Layer 4 of a small transformer language model trained on English Wikipedia (12 layers, counted from 0, width 128).
A neuron's activation on a vector x is SiLU(gate . x) times (in . x), where the dot is the dot product.

Input weights of the MLP neurons that the questions are about. A number n stands for n times 0.004.
n16 gate: 2 -13 64 8 -5 -64 -22 -5 32 -8 -32 12 4 42 48 39 -6 -26 28 23 -32 17 7 -29 -64 -17 32 -17 3 -19 -25 -21 45 -24 15 -2 28 24 -10 29 34 68 -11 21 13 13 14 14 13 28 -18 -44 46 67 -2 22 41 43 8 15 31 -25 -6 -27 -1 7 -47 -8 -3 17 17 34 5 -15 -36 -33 -2 -2 11 5 16 -38 -13 35 -30 -9 4 -28 17 10 1 -26 -27 -4 1 -27 40 -58 -28 -16 3 -23 -8 -3 -7 37 -10 13 -27 -86 -14 4 7 17 54 -33 -19 -1 10 -2 -17 12 12 -8 10 -35 34 27
n51 gate: 47 -54 -14 -19 -16 -43 46 -42 44 10 30 46 65 62 17 25 -22 33 14 11 -12 -3 -26 26 -51 18 -29 -41 -20 8 -1 33 -15 42 -42 -3 65 -3 -36 14 -23 38 2 4 10 -58 19 -29 -19 -6 13 5 39 2 18 -8 -21 14 -29 -32 -13 41 -17 7 28 -4 -1 -17 23 -3 37 -20 47 18 6 -1 -68 -18 -29 31 16 -21 -9 -14 -29 -10 -25 -5 5 -2 -9 6 6 -9 34 -30 30 34 18 -37 5 -18 -20 -40 27 3 -28 -37 -21 27 29 -14 -24 -37 57 13 3 -38 -33 19 4 -38 3 -22 18 21 41 -51
n60 gate: 6 -1 49 -3 9 -2 -21 24 11 20 34 -14 -5 -6 30 49 -12 14 -3 -7 48 -29 13 -26 11 18 20 -17 33 -24 25 -18 -33 -28 -60 36 14 -40 -16 -32 6 -10 -23 -16 -14 -25 6 -60 -9 2 52 20 -23 11 -29 27 17 54 -24 -26 87 18 -46 16 21 -25 36 -10 15 -1 7 11 3 -30 -49 13 11 67 -1 -12 17 -29 11 -8 52 17 -52 -13 42 -48 -12 23 32 5 -31 -5 23 2 -19 -17 17 -3 5 -28 -17 69 30 -16 -6 -9 10 3 -17 -35 14 8 19 -18 -9 26 13 19 -22 12 2 24 -11 25
n101 gate: 12 83 24 -11 -11 50 -20 -9 13 0 -40 -13 -46 -29 2 14 11 -3 22 16 -10 16 33 13 27 20 7 -3 24 35 5 -13 28 31 4 -13 -7 -18 -5 -35 -18 23 33 10 -8 22 13 -8 -5 -71 -18 5 -17 50 -16 -26 41 -51 -6 16 -10 -12 -26 32 -43 -6 31 -4 -12 -41 5 13 3 45 -3 -12 -54 3 -18 -21 52 10 -40 -60 37 17 -56 23 -77 -11 -5 55 42 -62 -30 2 30 1 8 72 24 -18 -10 -28 36 10 -12 -38 -9 6 48 18 -5 -1 5 6 -23 -29 -12 17 -3 34 20 -58 20 -27 15 -30
n152 gate: -27 8 22 -2 -5 12 -16 -26 39 38 -19 74 -9 -26 66 -33 14 -6 28 -29 -34 -37 -29 4 38 42 -2 -21 2 -43 -1 -6 62 34 12 17 -7 -6 55 29 -18 42 -23 -29 24 -2 -7 14 -25 -43 49 30 -34 -24 -24 21 -7 10 -4 36 30 -31 -18 -41 7 25 -3 5 -28 -5 -10 -16 -11 -29 4 12 7 -16 51 38 -5 0 2 -3 -7 -50 -28 44 53 15 34 2 17 -19 -6 -21 -45 29 -32 11 27 -51 -31 0 -27 3 17 42 40 4 -19 -39 6 2 -8 -15 5 11 -5 4 43 11 22 -9 -39 -17 12 11
n195 gate: -29 -27 20 6 15 1 14 -17 -5 -4 7 -6 3 -9 5 41 6 49 29 19 -6 -30 -10 1 -11 29 -18 -17 -27 8 -2 7 18 -24 20 -19 14 -9 -26 6 -5 27 55 22 21 -19 -22 19 -8 -30 -27 -23 -26 -10 21 -21 -18 53 -24 -64 10 -11 -18 -3 -34 -28 -3 -7 -19 31 -35 38 17 -10 -16 -38 -35 -9 -14 26 26 25 -12 11 -31 -24 39 -7 -19 -5 -7 0 -15 -16 29 -2 -34 -60 47 -26 -16 36 -17 -19 -19 14 -38 23 43 -1 23 5 36 35 -35 -14 -2 32 32 7 -25 -11 -5 -9 33 46 -48 16
n254 gate: 37 39 -25 30 -33 -3 14 22 -11 50 -1 10 -13 22 16 39 -38 0 -5 -42 -17 32 0 7 -63 20 -24 -5 -4 15 9 14 4 -16 43 -20 -41 2 2 -27 -29 -27 17 -2 17 -6 30 -27 -93 56 3 2 -3 35 9 4 -9 -3 -28 17 -35 -7 2 14 32 -59 -48 36 -10 24 -47 12 -8 9 25 -31 8 15 -16 -17 34 -2 50 20 19 -35 -33 -7 -24 -33 -25 -21 -15 -60 22 -20 -17 -20 -29 12 -13 38 -28 -16 -3 28 13 54 -38 64 1 19 20 7 13 3 23 -16 -7 50 -42 24 -30 -61 -41 34 -3 -13
n16 in: 8 40 45 -15 9 -56 5 1 -18 -2 10 -13 -15 -20 6 39 41 -46 -15 7 5 39 7 22 14 9 12 46 6 3 -16 5 21 -25 14 -6 -14 41 -57 17 -24 59 -12 -21 50 -18 17 25 -17 40 15 -19 -3 47 -41 11 27 41 -20 13 14 -27 22 -42 23 17 -23 -15 56 6 -20 35 -14 19 -6 -29 12 -17 -8 16 43 -37 -54 2 -26 23 13 -24 7 2 -35 -38 -3 -1 -6 4 14 -19 -20 0 -29 -6 -23 13 13 4 -23 37 16 -50 -19 16 -20 15 18 -52 -2 11 -30 1 -46 -21 -19 -17 33 -10 37 38
n51 in: 35 -86 -2 -10 -11 -25 29 2 -30 1 19 -12 -3 11 -22 -39 -7 -46 46 -7 11 12 32 31 26 -18 -35 21 -7 0 20 19 3 40 33 7 60 -2 -2 -23 29 -2 2 48 45 -44 -10 15 24 -7 -78 40 9 1 2 4 -20 -18 15 -26 2 -6 -59 18 4 -28 -22 -15 -6 -19 40 -26 62 -6 -15 10 -56 -26 26 17 37 23 13 43 18 20 -20 21 4 22 18 -11 8 -11 -2 -31 15 24 -22 10 38 3 -35 -23 40 22 -41 -30 -20 12 26 10 11 -36 -8 42 -12 -57 -35 -6 7 -20 22 22 13 18 -14 7
n60 in: 16 -18 54 -8 -37 -40 -27 34 -15 -14 5 -15 -27 -40 11 29 -19 -16 -11 2 41 11 8 -2 7 23 61 7 20 -4 -35 -11 -33 -21 -6 -27 -31 -26 1 29 25 -26 -39 25 -28 -11 -6 -45 -58 20 39 22 -2 14 -53 -16 7 -4 28 18 17 -14 -1 31 -29 -61 -2 26 2 20 -6 30 -18 -75 -26 9 -8 31 5 12 4 -26 33 7 41 -7 -9 24 39 -42 23 33 -6 9 1 -10 2 14 -18 -36 15 -3 20 -19 -20 34 78 0 -29 -6 -19 31 -46 -16 32 54 56 -42 2 -3 -22 9 0 -22 9 9 23 3
n101 in: 30 5 -27 23 -66 1 13 -15 -20 1 -16 -42 -51 7 -46 1 -25 -10 -13 -2 -26 40 20 31 14 -29 33 -7 49 -17 15 7 38 24 37 8 -36 18 12 -34 -19 18 -9 13 -2 10 48 2 -4 -26 -19 2 -13 32 15 -32 13 -43 19 11 21 -5 0 -9 -14 24 16 1 -27 -41 24 -26 7 19 -20 19 -14 -5 -42 -40 23 66 -32 -12 -6 0 -35 34 -26 -6 -30 26 27 -32 -9 -12 1 -33 -3 43 -32 -25 -48 14 -19 4 -5 -9 -17 -7 45 11 -26 8 -31 -14 -27 4 -7 34 1 2 -5 -56 -4 -23 26 14
n152 in: -14 -19 -15 -7 37 4 16 9 69 -33 -3 51 -8 -12 -2 24 -29 48 11 -9 -33 -6 -18 -4 16 6 -5 21 64 -56 41 14 -2 -29 -25 -5 -14 40 -13 -4 -40 29 26 -34 37 10 -27 41 16 -36 -13 -18 29 42 2 52 -4 -10 52 -15 28 -38 -22 0 -19 3 3 -13 -3 -40 -1 -26 -11 7 -15 10 22 8 -45 -8 6 -39 -14 38 -44 -21 -49 20 -11 -16 2 6 -4 -11 44 -17 -18 -19 -18 -24 -23 27 -8 22 18 20 -21 21 13 -21 -15 2 -36 22 -41 58 44 23 -21 -43 -57 -14 9 -14 3 -51 -10 -15
n195 in: -71 4 -14 13 -58 -14 68 17 12 -17 -27 5 11 2 21 25 34 21 0 -28 1 23 9 14 -21 -16 -6 -24 -17 26 -10 -1 -7 8 42 5 1 0 -25 -14 21 -2 -71 28 27 -3 -13 -31 -11 -23 36 3 -35 -30 31 -25 -21 58 1 8 -12 19 8 2 -39 -21 18 -7 -35 47 -31 14 -28 8 17 25 -30 2 -23 42 6 25 -21 27 17 -19 6 -3 33 -50 18 -7 5 33 24 -73 -19 -55 28 2 -2 25 -30 -5 -19 32 23 21 -13 9 22 -9 -13 27 7 -8 -10 5 16 33 -44 -36 27 -33 1 30 11 29
n254 in: -24 4 37 -5 -94 11 34 4 42 41 -9 -1 -11 4 66 -36 8 -33 -4 -2 -7 25 35 -16 -35 -17 20 14 45 -2 10 26 8 11 29 -34 13 14 9 70 6 -27 -57 5 23 -1 -20 7 -22 21 -5 7 -12 -44 5 -18 19 23 -6 -3 44 11 25 18 -2 23 48 -11 38 22 14 12 23 9 33 34 19 19 24 8 20 3 -39 -14 20 8 72 -22 -15 -40 -22 -8 17 3 -26 26 2 -9 12 10 15 27 30 8 -10 -21 -30 14 -42 6 27 -24 14 11 -10 13 8 8 12 17 -2 -21 -18 20 51 30 3 -17

Each question shows a token from some text and the vector x that enters the MLP there. A number n stands for n times 0.032.

" Am": 39 16 -39 3 26 15 6 9 14 -21 7 -21 3 20 5 4 0 -2 -5 -29 -11 -9 6 -11 13 -44 35 6 -5 4 -10 36 6 -32 19 -11 27 -27 17 24 -1 -5 -13 11 -11 28 7 40 14 24 -23 28 1 -14 28 20 -20 -32 5 40 15 1 -1 -15 54 21 17 10 31 -9 -6 39 -30 -6 20 -36 6 -10 -40 -5 17 6 -5 5 40 -37 -46 -33 -23 -30 -15 37 -40 19 10 -7 15 19 -2 -3 33 -6 3 -11 -19 -49 20 -2 0 7 29 -57 -28 6 12 -25 23 14 -4 1 -12 8 14 -9 39 59 -35 -6
The neuron with the highest activation: n254

" |": 37 7 2 -5 -6 19 17 36 8 -53 3 12 -27 2 -10 0 22 -12 6 -10 13 -39 56 14 19 4 18 8 -8 20 4 3 -4 -44 -26 17 26 18 21 25 20 -34 -7 23 -25 46 17 -28 18 -14 -28 -36 -41 -14 19 13 6 30 11 -6 8 7 -14 -7 31 0 9 -28 25 7 12 6 -18 28 20 -57 59 -17 -4 -26 10 -16 -19 18 22 -19 17 -13 24 -16 -6 -6 -14 13 -19 -15 13 41 -29 -1 1 -59 -13 12 -27 -26 -8 2 -6 26 13 17 -25 16 46 26 25 -8 6 -26 -50 13 -2 -2 -2 1 -12 21
The neuron with the highest activation: n60

"o": 12 9 5 -9 39 12 25 -11 -8 -38 0 -18 -21 -20 10 -3 6 -21 -28 -21 -4 -19 37 -16 28 -7 15 9 27 23 40 4 -21 21 4 -14 21 21 34 36 6 -23 -10 3 5 -5 31 -22 7 -10 5 27 12 -15 -16 30 -11 10 36 -19 5 29 33 -24 0 6 -49 -19 6 48 9 13 5 15 73 11 19 5 -40 0 36 -4 6 4 -18 -23 -11 12 12 -38 -16 14 -19 46 -11 65 -25 -3 -5 8 5 -18 -32 -14 -6 -26 0 -4 -3 0 25 -28 30 -41 -26 3 34 -7 47 -5 -32 15 35 -25 10 -27 -16 -10
Which neuron fires most, and how strongly? n51, at about 0.073

"c": 36 16 9 -17 23 14 28 6 -17 -33 11 -22 -40 -4 -25 39 -1 0 38 30 -41 -12 24 -4 22 20 22 -24 12 1 18 17 15 22 13 12 50 25 28 -2 -15 -18 -16 -1 7 -2 4 -74 30 -17 -26 28 4 3 -1 55 -19 -19 11 -24 1 39 29 13 45 7 -11 -13 9 16 35 21 1 0 12 6 8 -40 -73 16 2 -47 18 5 -5 -12 16 19 6 0 -7 -12 -24 -7 23 20 -36 -25 9 -1 11 3 -18 20 -29 -17 1 -2 -7 -12 -14 17 -9 -1 38 5 -13 7 20 14 -44 25 31 -17 -16 0 -9 23
The neuron with the highest activation: n51

",": 50 -4 -5 25 14 44 24 26 17 -16 28 -34 -23 -4 30 -9 19 -25 -4 16 -2 -7 39 18 19 -5 -1 26 -24 -4 -3 20 19 0 35 44 3 10 4 17 16 -33 15 39 -42 21 -3 -32 47 -6 -12 2 -35 -10 31 -15 -8 1 24 -16 5 17 9 14 13 12 22 -17 17 4 12 1 -20 6 0 -35 -1 1 -31 5 40 11 -56 13 15 5 -11 -6 6 -50 -3 -3 -9 -1 -17 -2 17 -3 -3 -16 1 5 -19 1 0 -8 -57 -12 -2 29 3 -18 -52 9 16 -37 34 2 -12 0 -10 40 24 -40 55 -47 -24 -17
The neuron with the highest activation: n101

"98": 0 35 9 -16 25 36 -6 2 -14 2 8 8 -10 11 -11 3 13 -41 -14 -24 -16 -5 40 -6 39 -12 7 27 14 20 3 -29 -21 -16 -28 -11 0 -1 -16 46 6 -36 14 15 -31 -2 41 -50 34 -11 7 -9 -33 16 18 19 -54 6 20 -10 -8 16 17 9 19 14 11 -27 16 32 35 9 25 -13 37 -15 16 -18 -13 -45 2 30 3 3 9 -18 -3 23 26 -32 -7 -10 -23 18 41 13 10 -15 -38 -25 36 -5 -24 -3 -3 -26 -9 29 -9 -22 7 15 0 -10 4 26 56 39 22 -23 -42 4 17 -19 -27 -36 8 3
The neuron with the highest activation: n51

"d": 24 21 -10 3 3 13 -14 36 -12 -29 10 -3 -4 -11 -25 -12 15 -22 9 6 21 -26 30 -23 12 33 12 -40 33 -1 65 19 15 5 22 3 25 12 13 8 -1 12 -22 10 -20 -12 -8 -57 16 11 15 -6 5 0 -34 27 -7 15 8 -35 -7 29 8 16 14 8 14 -29 -5 10 28 24 41 -17 -6 -22 -18 33 -64 -24 -9 19 -47 47 25 -12 3 -3 -4 -13 -50 8 -8 13 41 61 10 18 -14 3 22 -4 0 -12 8 -9 0 1 -19 27 -16 -15 17 -16 22 24 -7 18 15 -38 -14 54 7 8 -46 6 -24 21
The neuron with the highest activation: n60

" President": 41 1 -4 -41 49 78 2 14 23 14 12 2 -22 43 -1 3 11 -38 0 -50 -1 -33 -12 15 -4 -11 13 6 -46 -11 4 29 0 -25 10 35 32 -22 -1 6 5 -10 -17 24 -9 36 13 -37 34 13 13 53 -33 -38 2 -2 -13 -1 7 6 8 -14 46 -1 13 22 -19 -10 12 14 27 45 -34 -2 12 1 27 -3 0 -10 13 14 -50 -5 -4 -43 30 7 2 -6 -17 17 -17 34 20 34 1 11 16 -26 9 -1 -8 7 7 -7 -8 -5 -8 51 -22 4 -29 -19 -1 3 8 -10 -30 -15 3 -24 -1 2 -18 27 15 23
Which neuron fires most, and how strongly? n101, at about 0.32

"R": 47 9 10 -21 28 -4 -11 25 -8 -40 -7 -25 -6 6 21 -13 30 -8 33 -14 27 -39 11 32 13 -7 5 8 -14 5 24 59 18 -27 -13 32 -4 24 13 15 31 6 5 39 -11 -41 12 9 -22 2 -6 27 24 -29 -30 -14 -11 -5 16 15 13 29 40 -27 -6 25 35 -10 7 -7 23 48 10 -7 16 -17 8 -6 -2 -10 15 -24 -29 40 28 -5 1 4 -36 -13 -5 24 -12 3 15 -31 9 32 3 -48 30 8 -17 7 -52 -18 -4 0 8 -17 -23 -19 10 28 12 11 20 11 -40 9 -34 35 12 -18 19 -5 3 -15
The neuron with the highest activation: n16

"ad": 21 1 -16 -19 0 -8 -15 10 0 -30 -12 -28 21 12 -27 -13 23 -2 -8 14 -24 3 33 2 13 -2 25 -54 -14 21 6 10 51 -12 -32 6 46 5 42 38 17 -1 -29 -6 32 13 16 12 -2 2 12 37 -7 -6 2 5 -20 0 -18 11 -8 -3 8 -44 2 -1 41 -18 18 12 18 44 -8 24 20 -16 -11 22 -57 -10 2 -9 -8 31 5 -23 10 -7 6 -38 -19 -28 -19 29 50 -22 28 6 -10 -4 30 5 -7 15 -10 -41 3 16 12 21 31 -16 -6 -11 23 -2 2 -3 -8 11 -16 51 25 9 51 53 -23 7
Which neuron fires most, and how strongly? n195, at about 0.28

"re": 21 22 31 -14 24 -2 11 33 -7 -15 20 -29 4 32 -11 -25 5 -8 -20 -31 -33 -41 18 -8 36 21 -17 -24 -27 -3 51 0 24 -17 4 -10 23 -17 -18 -4 -1 -16 -24 12 0 -10 -5 -22 32 23 -22 -16 1 -33 -50 -13 -27 -10 31 4 -17 6 -27 -13 26 -10 -11 -21 -5 59 8 1 5 12 25 -19 -1 -1 -42 -3 21 -7 -3 75 5 -11 12 10 -7 -5 33 -9 -27 2 8 29 1 28 32 -28 2 -6 -12 39 36 -29 21 8 -2 -19 -4 -24 32 24 -11 -15 35 -38 -12 -35 -1 8 26 -55 0 -2 8 -25
The two highest activations, in order: n101, n51

"U": 31 31 32 -13 34 14 -41 18 -2 -37 40 10 -6 49 -39 -9 8 0 11 -23 -9 -56 -36 14 -12 3 6 17 -22 0 28 20 -22 -23 -13 27 1 0 6 20 30 -14 -12 0 -14 -6 27 -8 31 -1 -45 68 -19 -8 -6 14 -2 -4 52 41 -10 15 18 7 4 10 -12 -5 9 -32 12 43 -17 11 32 20 14 4 8 -39 5 17 -17 31 -1 -13 -13 12 -19 -4 -13 37 -15 10 1 2 21 33 4 -47 48 33 -45 -2 -19 -6 -1 3 -5 -7 28 -8 -6 -5 1 10 29 19 -13 13 -12 28 11 -18 -38 27 15 -16
The two highest activations, in order: n195, n16

"ally": 8 30 10 -5 49 36 -22 21 23 -31 41 13 -17 -27 4 -20 -16 -15 -6 16 -19 -41 7 -3 39 -10 17 -17 6 -3 -8 11 21 -11 23 7 -7 -38 9 17 12 -36 -3 -13 -14 -28 0 -37 26 33 19 60 8 12 -11 9 -16 25 34 -33 -3 -7 30 8 11 -8 9 -14 -5 -21 14 14 6 -17 63 -20 -2 -10 -43 -7 11 -6 -33 4 -19 6 -7 -19 24 -61 -15 -14 -19 31 -20 -5 21 1 -36 -26 25 -17 5 8 -29 10 -42 -18 6 0 0 -22 -3 -17 -20 65 -10 -20 -6 11 -11 16 13 -27 18 -1 -29 34
The neuron with the highest activation: n60

"ar": 26 8 -19 -29 26 52 9 20 -32 -4 -3 -9 10 5 -27 6 25 -12 -25 -13 -30 -39 5 -9 6 21 50 -9 4 4 7 17 -23 5 -5 9 17 -14 7 18 -29 3 -23 8 -9 14 29 -5 41 -15 -11 35 -4 -29 -21 -17 -13 -3 12 25 9 34 -18 -23 1 -2 0 -32 -24 22 21 59 21 6 51 -14 -9 -20 -50 -45 -2 -20 22 15 -21 -11 16 -1 -3 -22 -12 -6 -14 26 47 25 -7 44 -18 2 -12 -47 32 18 -16 -8 -25 -30 -10 19 -7 -28 9 27 32 45 21 -11 -3 10 -18 8 6 13 -30 2 -44 -21
The neuron with the highest activation: n16

"u": 18 22 18 -4 57 22 1 3 19 -12 21 -16 -12 -30 -13 -24 16 21 -42 -38 -24 -30 41 -21 23 0 50 -6 20 34 2 19 -58 20 46 -2 5 8 19 33 23 -41 -4 -16 7 13 10 -10 19 14 -21 33 -18 9 -11 9 -8 17 23 6 16 45 -46 -6 27 -7 -34 -18 -35 8 8 5 29 9 7 25 -22 -4 -4 -29 15 -24 9 6 -12 12 26 12 12 -20 1 -10 -43 26 29 20 -3 24 -2 -17 12 -13 -15 3 -17 -48 -31 3 -9 7 -22 -11 -15 35 25 1 31 18 42 -11 -2 37 2 -12 6 -9 -33 9
The two highest activations, in order: n101, n16